Layer 2 of a small transformer language model trained on English Wikipedia (8 layers, counted from 0, width 64).
A neuron's activation on a vector x is SiLU(gate . x) times (in . x), where the dot is the dot product.

Input weights of the MLP neurons that the questions are about. A number n stands for n times 0.0077.
n11 gate: -8 16 -5 23 17 -10 -8 23 -3 12 -27 -26 -37 -22 5 -24 -17 7 -7 -32 17 19 -11 -39 16 3 4 11 -5 14 6 -34 -10 23 -4 24 -7 22 -37 40 10 4 7 -9 -13 21 39 -32 -2 8 -1 29 1 29 -14 -4 -3 -6 -14 -33 49 -11 -10 -23
n30 gate: -9 1 -20 38 -38 27 11 9 4 -3 -5 -16 -20 42 4 17 -18 -6 2 20 -5 1 -28 1 -10 6 -15 1 -19 23 56 -41 -22 -22 -8 18 23 8 -42 -6 -21 45 -25 -7 -7 27 -2 9 -21 22 31 -1 17 7 1 -1 -6 25 5 2 -49 5 -23 9
n41 gate: -3 -13 -8 -37 12 17 14 41 -19 -3 -22 -20 -36 1 -37 12 -29 -19 -13 -6 1 1 1 -7 -23 15 -26 14 -14 -10 10 -51 -18 -14 53 2 -3 -5 -12 -15 13 1 -16 41 -13 26 6 0 14 -19 16 -17 37 -35 19 26 21 6 -10 -31 23 48 1 -33
n50 gate: -8 -48 -3 -16 13 5 18 -2 -17 -12 15 -3 21 -19 -46 -17 -1 10 -4 -20 68 -5 -25 -24 -19 10 7 -3 13 -10 11 -10 -22 3 -1 -3 11 -47 17 -2 -4 29 -12 25 21 14 -13 27 -1 10 -7 -16 12 -23 -33 -22 9 -6 -6 9 -36 0 -28 -11
n60 gate: 39 12 15 7 8 5 2 25 -20 5 31 27 -13 -10 -30 0 -3 -2 6 16 -28 -11 -32 12 -7 -17 -13 -10 -11 -1 -24 -16 -46 -34 -9 8 2 -6 -14 17 -14 42 -34 21 4 -2 51 -1 7 2 6 22 12 -22 -25 20 13 14 -48 13 -34 2 -3 -22
n69 gate: 1 -31 -7 -17 35 15 -34 -6 28 22 35 4 -3 -1 -2 -43 7 -13 40 -7 15 4 -20 -10 13 6 8 1 -22 11 -21 9 0 -14 3 25 -12 10 4 32 -5 -23 2 -22 -30 14 5 -45 -10 7 65 35 22 -3 -67 -34 -2 -19 -1 7 18 -12 15 -7
n80 gate: 7 3 -16 11 34 -10 21 -5 -29 -11 11 52 31 21 2 -18 1 27 0 8 9 37 0 -7 -17 -22 -38 -10 51 30 13 9 95 -5 7 23 8 31 0 23 -20 32 16 -17 15 -61 -23 -15 24 -13 22 -44 1 -10 1 28 -26 -13 17 19 5 26 -24 -54
n105 gate: -37 13 37 43 -11 -16 -21 -22 -2 -29 15 -5 15 34 21 -1 8 11 -42 -6 -31 -10 4 20 21 3 -19 -7 66 4 37 16 5 -35 33 18 47 -23 8 -2 -1 -31 -43 13 11 22 -7 30 -40 52 20 4 11 12 -7 16 26 2 32 -19 -11 -17 21 0
n119 gate: 11 -15 12 -22 -40 8 28 -2 -35 2 14 2 38 10 -43 -17 -17 -2 -16 22 41 17 -35 -22 -28 44 38 18 47 5 23 6 12 31 39 -24 -60 26 -23 -20 -27 -23 26 -19 -19 23 25 -45 -35 -29 42 48 26 21 29 -5 -2 -13 -37 -15 -10 -16 14 3
n141 gate: 39 -11 -6 29 -32 -15 13 -11 3 0 34 18 6 -12 21 -16 -12 8 -5 -20 -23 -15 -56 -6 18 -11 8 12 -16 -24 -14 38 -3 21 6 16 -23 1 19 -37 12 -9 -12 -7 -32 9 10 -22 -78 39 33 6 39 -19 -18 25 -49 8 31 30 3 -1 -12 -11
n149 gate: 60 -28 -30 -3 -3 21 0 -33 9 -24 -7 -37 40 8 -13 25 -15 13 3 -29 26 48 -23 -8 -31 27 4 -22 -32 56 11 -14 1 3 1 -36 1 11 -8 19 -30 12 -51 -7 -25 -1 -5 -15 -19 -5 -35 -5 -4 -3 -28 -37 0 28 -12 -19 -26 -3 -3 17
n169 gate: -1 21 -39 19 -32 -19 9 15 17 21 -36 44 3 31 10 -9 -50 -17 -4 2 -22 -20 -2 6 -23 11 -6 15 21 -21 -8 4 -1 3 10 18 18 -2 0 -8 -4 9 43 -3 30 27 -38 -4 11 20 6 20 -19 -3 26 -65 13 10 3 -10 -30 32 13 -18
n11 in: -7 30 -2 44 39 -12 12 0 55 6 4 -38 -13 -15 -13 47 -50 36 -1 -10 31 -1 15 20 4 -6 4 -5 29 -7 11 -9 -3 -8 -22 11 12 -10 -31 -29 19 -15 1 -5 -1 -18 -1 -38 -17 -17 -1 -6 -8 -14 9 -33 18 32 17 32 11 -3 -16 2
n30 in: 23 -10 7 34 -12 20 8 9 -8 23 15 -13 -21 15 -5 -5 30 -21 -4 -15 -1 -23 -11 2 -11 17 -55 -8 6 -18 46 -2 7 -9 2 18 -1 -3 15 -16 -28 36 -1 39 -21 -3 8 12 27 -9 -2 24 -31 -3 42 -18 5 35 5 -12 -31 -5 3 32
n41 in: 64 13 7 26 26 -29 -20 12 44 -26 13 27 14 -25 12 19 34 -19 15 4 27 19 -15 4 30 -19 -21 -34 7 6 18 -7 -3 10 8 -8 33 -2 21 -29 -36 12 -2 -59 32 13 3 -5 -14 10 5 26 12 7 -23 -34 -51 -21 -34 10 -23 -3 15 13
n50 in: 3 20 -29 -19 7 24 -28 17 2 -7 -4 3 -4 35 10 -5 3 52 9 -20 51 26 29 -24 -34 11 -21 -24 -10 27 15 6 -18 15 10 -21 2 -10 20 1 -19 -2 -16 -20 40 22 8 42 -19 41 -2 2 9 -11 -7 -22 20 30 -6 16 -26 -22 -2 -19
n60 in: -28 -10 4 4 -13 -9 -9 -17 18 -4 32 17 38 1 27 8 1 1 5 26 -18 -13 10 -5 -21 -5 8 -20 25 -4 -30 -5 -25 -14 -25 -8 -14 1 27 20 7 -19 -19 17 -2 -1 14 6 -33 33 3 -23 -16 15 -48 -5 -7 -26 -1 -15 -2 -37 4 -14
n69 in: -4 -10 -23 -25 -1 -49 -1 -29 -24 3 -6 -22 -4 -22 -24 -28 10 -60 -14 -31 7 23 12 -8 -8 17 25 6 -32 -30 1 -18 15 11 11 24 -5 -1 16 1 -24 -28 26 5 -41 -5 -1 -10 2 17 15 -22 18 20 -7 17 -6 51 19 1 -13 -27 -1 -5
n80 in: -2 6 0 -8 29 -10 58 1 -16 -14 27 8 -13 33 16 -38 4 11 17 0 -8 9 5 45 5 -34 -22 6 40 -12 9 19 38 -39 -10 15 -8 38 -15 -24 -8 -7 -1 5 16 -17 -1 35 21 38 50 -8 -26 -24 1 -18 -29 8 39 11 -9 61 -7 -34
n105 in: 45 20 7 60 0 1 -5 3 -45 15 -38 4 18 9 12 5 -28 30 -14 16 26 -12 7 -18 3 -54 4 -16 18 32 18 -7 13 16 -6 1 -23 4 6 27 6 18 0 -26 16 20 32 -20 -3 17 -21 -23 -15 -3 -25 -10 -3 -22 47 -39 -6 17 16 12
n119 in: 33 -9 -21 14 19 25 -10 -12 15 -31 -39 -39 15 8 35 48 33 -16 -27 31 -2 4 -11 8 40 4 -22 8 20 -2 19 20 -15 -21 -30 -9 10 27 7 -5 -20 -5 -9 8 12 27 -24 38 -10 7 -10 5 -37 -15 -5 -5 10 -1 10 -8 9 -12 -36 17
n141 in: -15 0 -13 3 -10 -19 23 -9 11 26 -29 48 42 23 -45 -7 19 -4 -1 18 -47 -16 -7 37 -9 -22 14 -19 -1 -35 -30 38 -9 22 13 -27 -21 -32 -19 -7 -5 -17 -22 45 -7 -1 31 3 6 12 -1 -6 42 -29 -35 -18 5 -22 -28 20 -38 -32 16 -18
n149 in: 29 -28 -1 -8 -40 -9 -18 -36 -18 25 14 13 -3 -6 -19 28 6 -9 -36 -3 -12 16 17 26 0 -16 -37 -5 -18 -6 -22 20 2 -17 -12 -16 -26 -1 -12 -47 -21 -42 35 -5 -15 -35 -24 15 -8 15 -4 -13 17 -39 17 25 13 21 2 1 -32 13 -25 -23
n169 in: -7 -61 -1 20 14 10 -12 6 -16 18 8 3 9 -29 12 -36 -16 -5 -4 -31 27 -45 -4 9 -12 -3 14 30 -20 7 -13 22 -13 7 -3 23 -14 43 -7 18 18 -7 36 1 -19 -7 -7 25 19 -26 26 41 -1 3 -16 17 -16 21 38 -10 15 -36 12 58

Each question shows a token from some text and the vector x that enters the MLP there. A number n stands for n times 0.032.

"at": -11 -10 3 10 32 -27 -21 -12 -11 7 -7 22 18 -37 35 -26 57 -13 9 11 10 -2 -32 -8 -18 3 51 -38 -38 28 20 0 -60 -17 -9 1 5 54 -12 -17 -35 5 -19 -9 17 9 12 -12 -9 -40 -10 14 3 -43 -18 2 29 32 7 -2 52 67 10 -22
Which neuron lights up most? n41

"rict": -30 30 1 37 38 -12 -38 -13 -17 -1 -16 42 18 -17 11 -38 54 1 21 41 -6 -32 -29 19 -36 -2 46 -23 0 36 17 -28 -36 -16 18 -13 -2 21 -15 -29 -28 5 -12 13 -3 4 -11 -1 -18 -16 -24 -15 27 -17 -6 -26 32 46 -6 -19 40 45 5 -21
Which neuron fires most, and how strongly? n60, at about 0.24

"1": -38 25 -11 33 -18 -28 -12 -29 -36 13 5 30 -6 -2 -4 -31 84 13 21 37 -14 -20 -10 -13 -12 12 14 -36 -19 33 23 9 -44 -34 -4 -18 24 34 1 -20 -17 -27 18 -14 -29 -29 12 0 -34 -5 -27 -29 -1 -23 -24 -9 24 33 5 -13 49 44 -9 -18
Which neuron lights up most? n169

"ure": -45 19 9 0 8 -7 -32 18 -21 2 -17 42 2 -20 16 -22 51 -40 1 -10 -10 -10 -18 14 -25 25 44 -38 -13 4 42 -21 -45 -17 -29 -13 -26 38 -39 -11 -4 -16 -11 17 -2 -33 -20 -28 -47 -8 -18 27 19 -24 -31 -23 18 38 -12 11 46 49 6 12
The two highest activations, in order: n69, n105

"oin": -49 -3 -7 33 10 -27 -30 7 -15 0 -7 28 -9 -12 36 -40 44 -25 -4 9 12 -47 -12 -8 -30 15 49 -3 -27 3 24 21 -50 -24 -27 -14 1 16 -14 -9 -19 3 -16 20 -22 8 -16 12 -37 -48 -46 12 9 -25 -3 -38 27 30 -6 -20 26 62 7 -6
The two highest activations, in order: n169, n80

"30": -33 22 -6 45 -23 -16 -9 -18 4 4 -12 24 -29 -29 -6 -32 85 -15 -7 22 -13 -17 -17 -16 -8 23 11 -25 -21 41 34 19 -59 -37 -10 -40 -9 31 -11 -13 -2 1 12 9 7 -24 -5 2 -19 -19 -15 -5 14 -11 -18 -11 18 46 8 -14 39 38 1 11
Which neuron fires most, and how strongly? n30, at about 0.36

" |\n": -33 12 -29 34 5 -10 -20 -4 -18 -32 -4 36 12 -33 13 -32 68 7 -7 9 -4 -28 -5 -3 -48 39 -7 -21 2 22 44 -30 -37 -14 9 -15 -9 24 -26 -18 -4 17 2 21 -7 -3 -15 1 -65 -46 -8 -8 -5 -17 -13 13 22 31 21 11 32 60 -25 -6
Which neuron lights up most? n30

" a": -29 0 -42 12 2 -4 -13 -17 -5 13 14 34 23 -26 21 -27 84 -7 21 11 -22 -31 -11 -15 -19 4 51 -50 -6 3 44 -13 -40 -4 -15 8 16 32 -29 -14 -8 28 11 -19 -8 -21 -21 -12 0 -31 -7 20 21 -34 -6 -14 36 32 5 -9 53 42 16 8
The two highest activations, in order: n105, n50

" play": -41 -14 -10 37 -23 -29 -18 11 -27 6 -23 22 20 -48 20 -22 50 -4 22 -22 -11 -33 4 -12 -10 15 41 -54 -29 15 36 -25 -48 -23 -10 -20 -10 36 -8 4 -17 5 1 7 -7 -5 -19 5 -25 -31 3 2 17 -13 -13 -31 18 43 5 -16 26 81 -8 14
Which three neurons fire most, strongest first? n169, n30, n80

"9": -34 28 -1 43 -21 -23 -4 -26 -15 16 -10 22 0 -28 -1 -32 70 -9 5 22 -13 -18 -26 -18 -13 18 -4 -30 -14 43 37 16 -57 -21 -2 -51 -6 30 -16 -5 -8 -18 28 1 10 -29 -20 -7 -33 2 -16 -9 6 -21 -19 -5 24 41 13 -14 31 55 3 15
Which neuron fires most, and how strongly? n105, at about 0.16

"|\n": -39 22 -29 38 9 -6 -19 -13 -6 -9 7 31 8 -37 17 -40 56 10 -10 2 -1 -48 -9 -4 -41 24 13 -49 3 13 22 -39 -45 -17 8 -8 1 15 -17 -32 0 10 -4 25 -25 -4 -8 10 -47 -50 -13 -7 6 -8 -25 -7 16 31 10 18 37 63 -30 -3
Which neuron fires most, and how strongly? n30, at about 0.24

" ": -58 -1 -39 38 6 8 0 -6 -7 15 36 33 27 -28 -5 -25 64 0 12 30 -5 -29 -18 7 -16 14 -6 -26 -13 15 26 14 -40 -20 -17 -3 -2 30 -30 -33 -16 -3 22 -21 -10 -30 -14 16 -40 -6 -28 -14 7 -33 -13 2 21 35 -8 -10 64 43 -37 9
The two highest activations, in order: n80, n105

"ers": -35 26 23 25 16 -24 -15 -11 -18 16 2 45 -1 -11 7 -40 60 -1 -2 42 1 -6 -27 8 -35 9 39 -31 13 18 32 -6 -55 -12 -18 -4 0 61 -27 -19 -26 -14 -34 -8 -5 6 -20 9 -40 -31 -14 1 6 -15 23 2 15 28 0 -8 21 65 -14 4
Which three neurons fire most, strongest first? n119, n69, n50

"C": -39 10 -25 27 8 -24 1 -22 -17 12 1 26 17 -37 7 -29 79 24 1 36 19 -34 -17 -13 -14 -8 37 -6 -2 49 17 -8 -34 -4 1 -12 -7 18 3 -38 -54 5 10 7 -18 -12 -10 17 -34 -29 -28 -5 10 -33 8 -15 41 41 -10 15 36 18 3 6
The two highest activations, in order: n50, n119

" State": -23 40 5 12 42 -12 -32 -9 -4 -13 -5 45 24 -23 -6 -40 74 -11 3 19 -7 -9 -20 -5 -11 -4 55 -28 4 34 28 -14 -51 -11 -10 -4 -4 12 -14 -25 -44 4 -8 5 3 -1 -22 -3 -32 -15 -26 12 37 1 -14 -12 30 31 -6 -11 35 47 6 -24
Which neuron lights up most? n169

"202": -47 14 -26 36 -15 -9 -5 -4 -24 12 -6 12 37 -19 28 -33 56 -4 26 -2 11 -4 -3 -8 4 -39 12 -32 -13 38 30 24 -54 -14 7 -26 2 24 -18 -12 -13 -24 6 28 18 -19 -9 -5 -39 -19 -26 3 13 -11 -34 -42 52 44 29 -25 37 27 33 -21
Which neuron lights up most? n105

" including": -20 28 -19 24 15 3 -28 -5 -7 10 1 28 10 -37 25 -27 59 1 29 3 -23 -30 -5 -9 -20 32 22 -44 -16 24 54 12 -33 -7 7 -5 -6 16 -23 -41 -16 5 -24 10 -2 -32 -16 -13 -50 -31 -16 -2 28 -29 -16 -30 17 50 6 -5 34 42 1 -3
Which three neurons fire most, strongest first? n30, n141, n80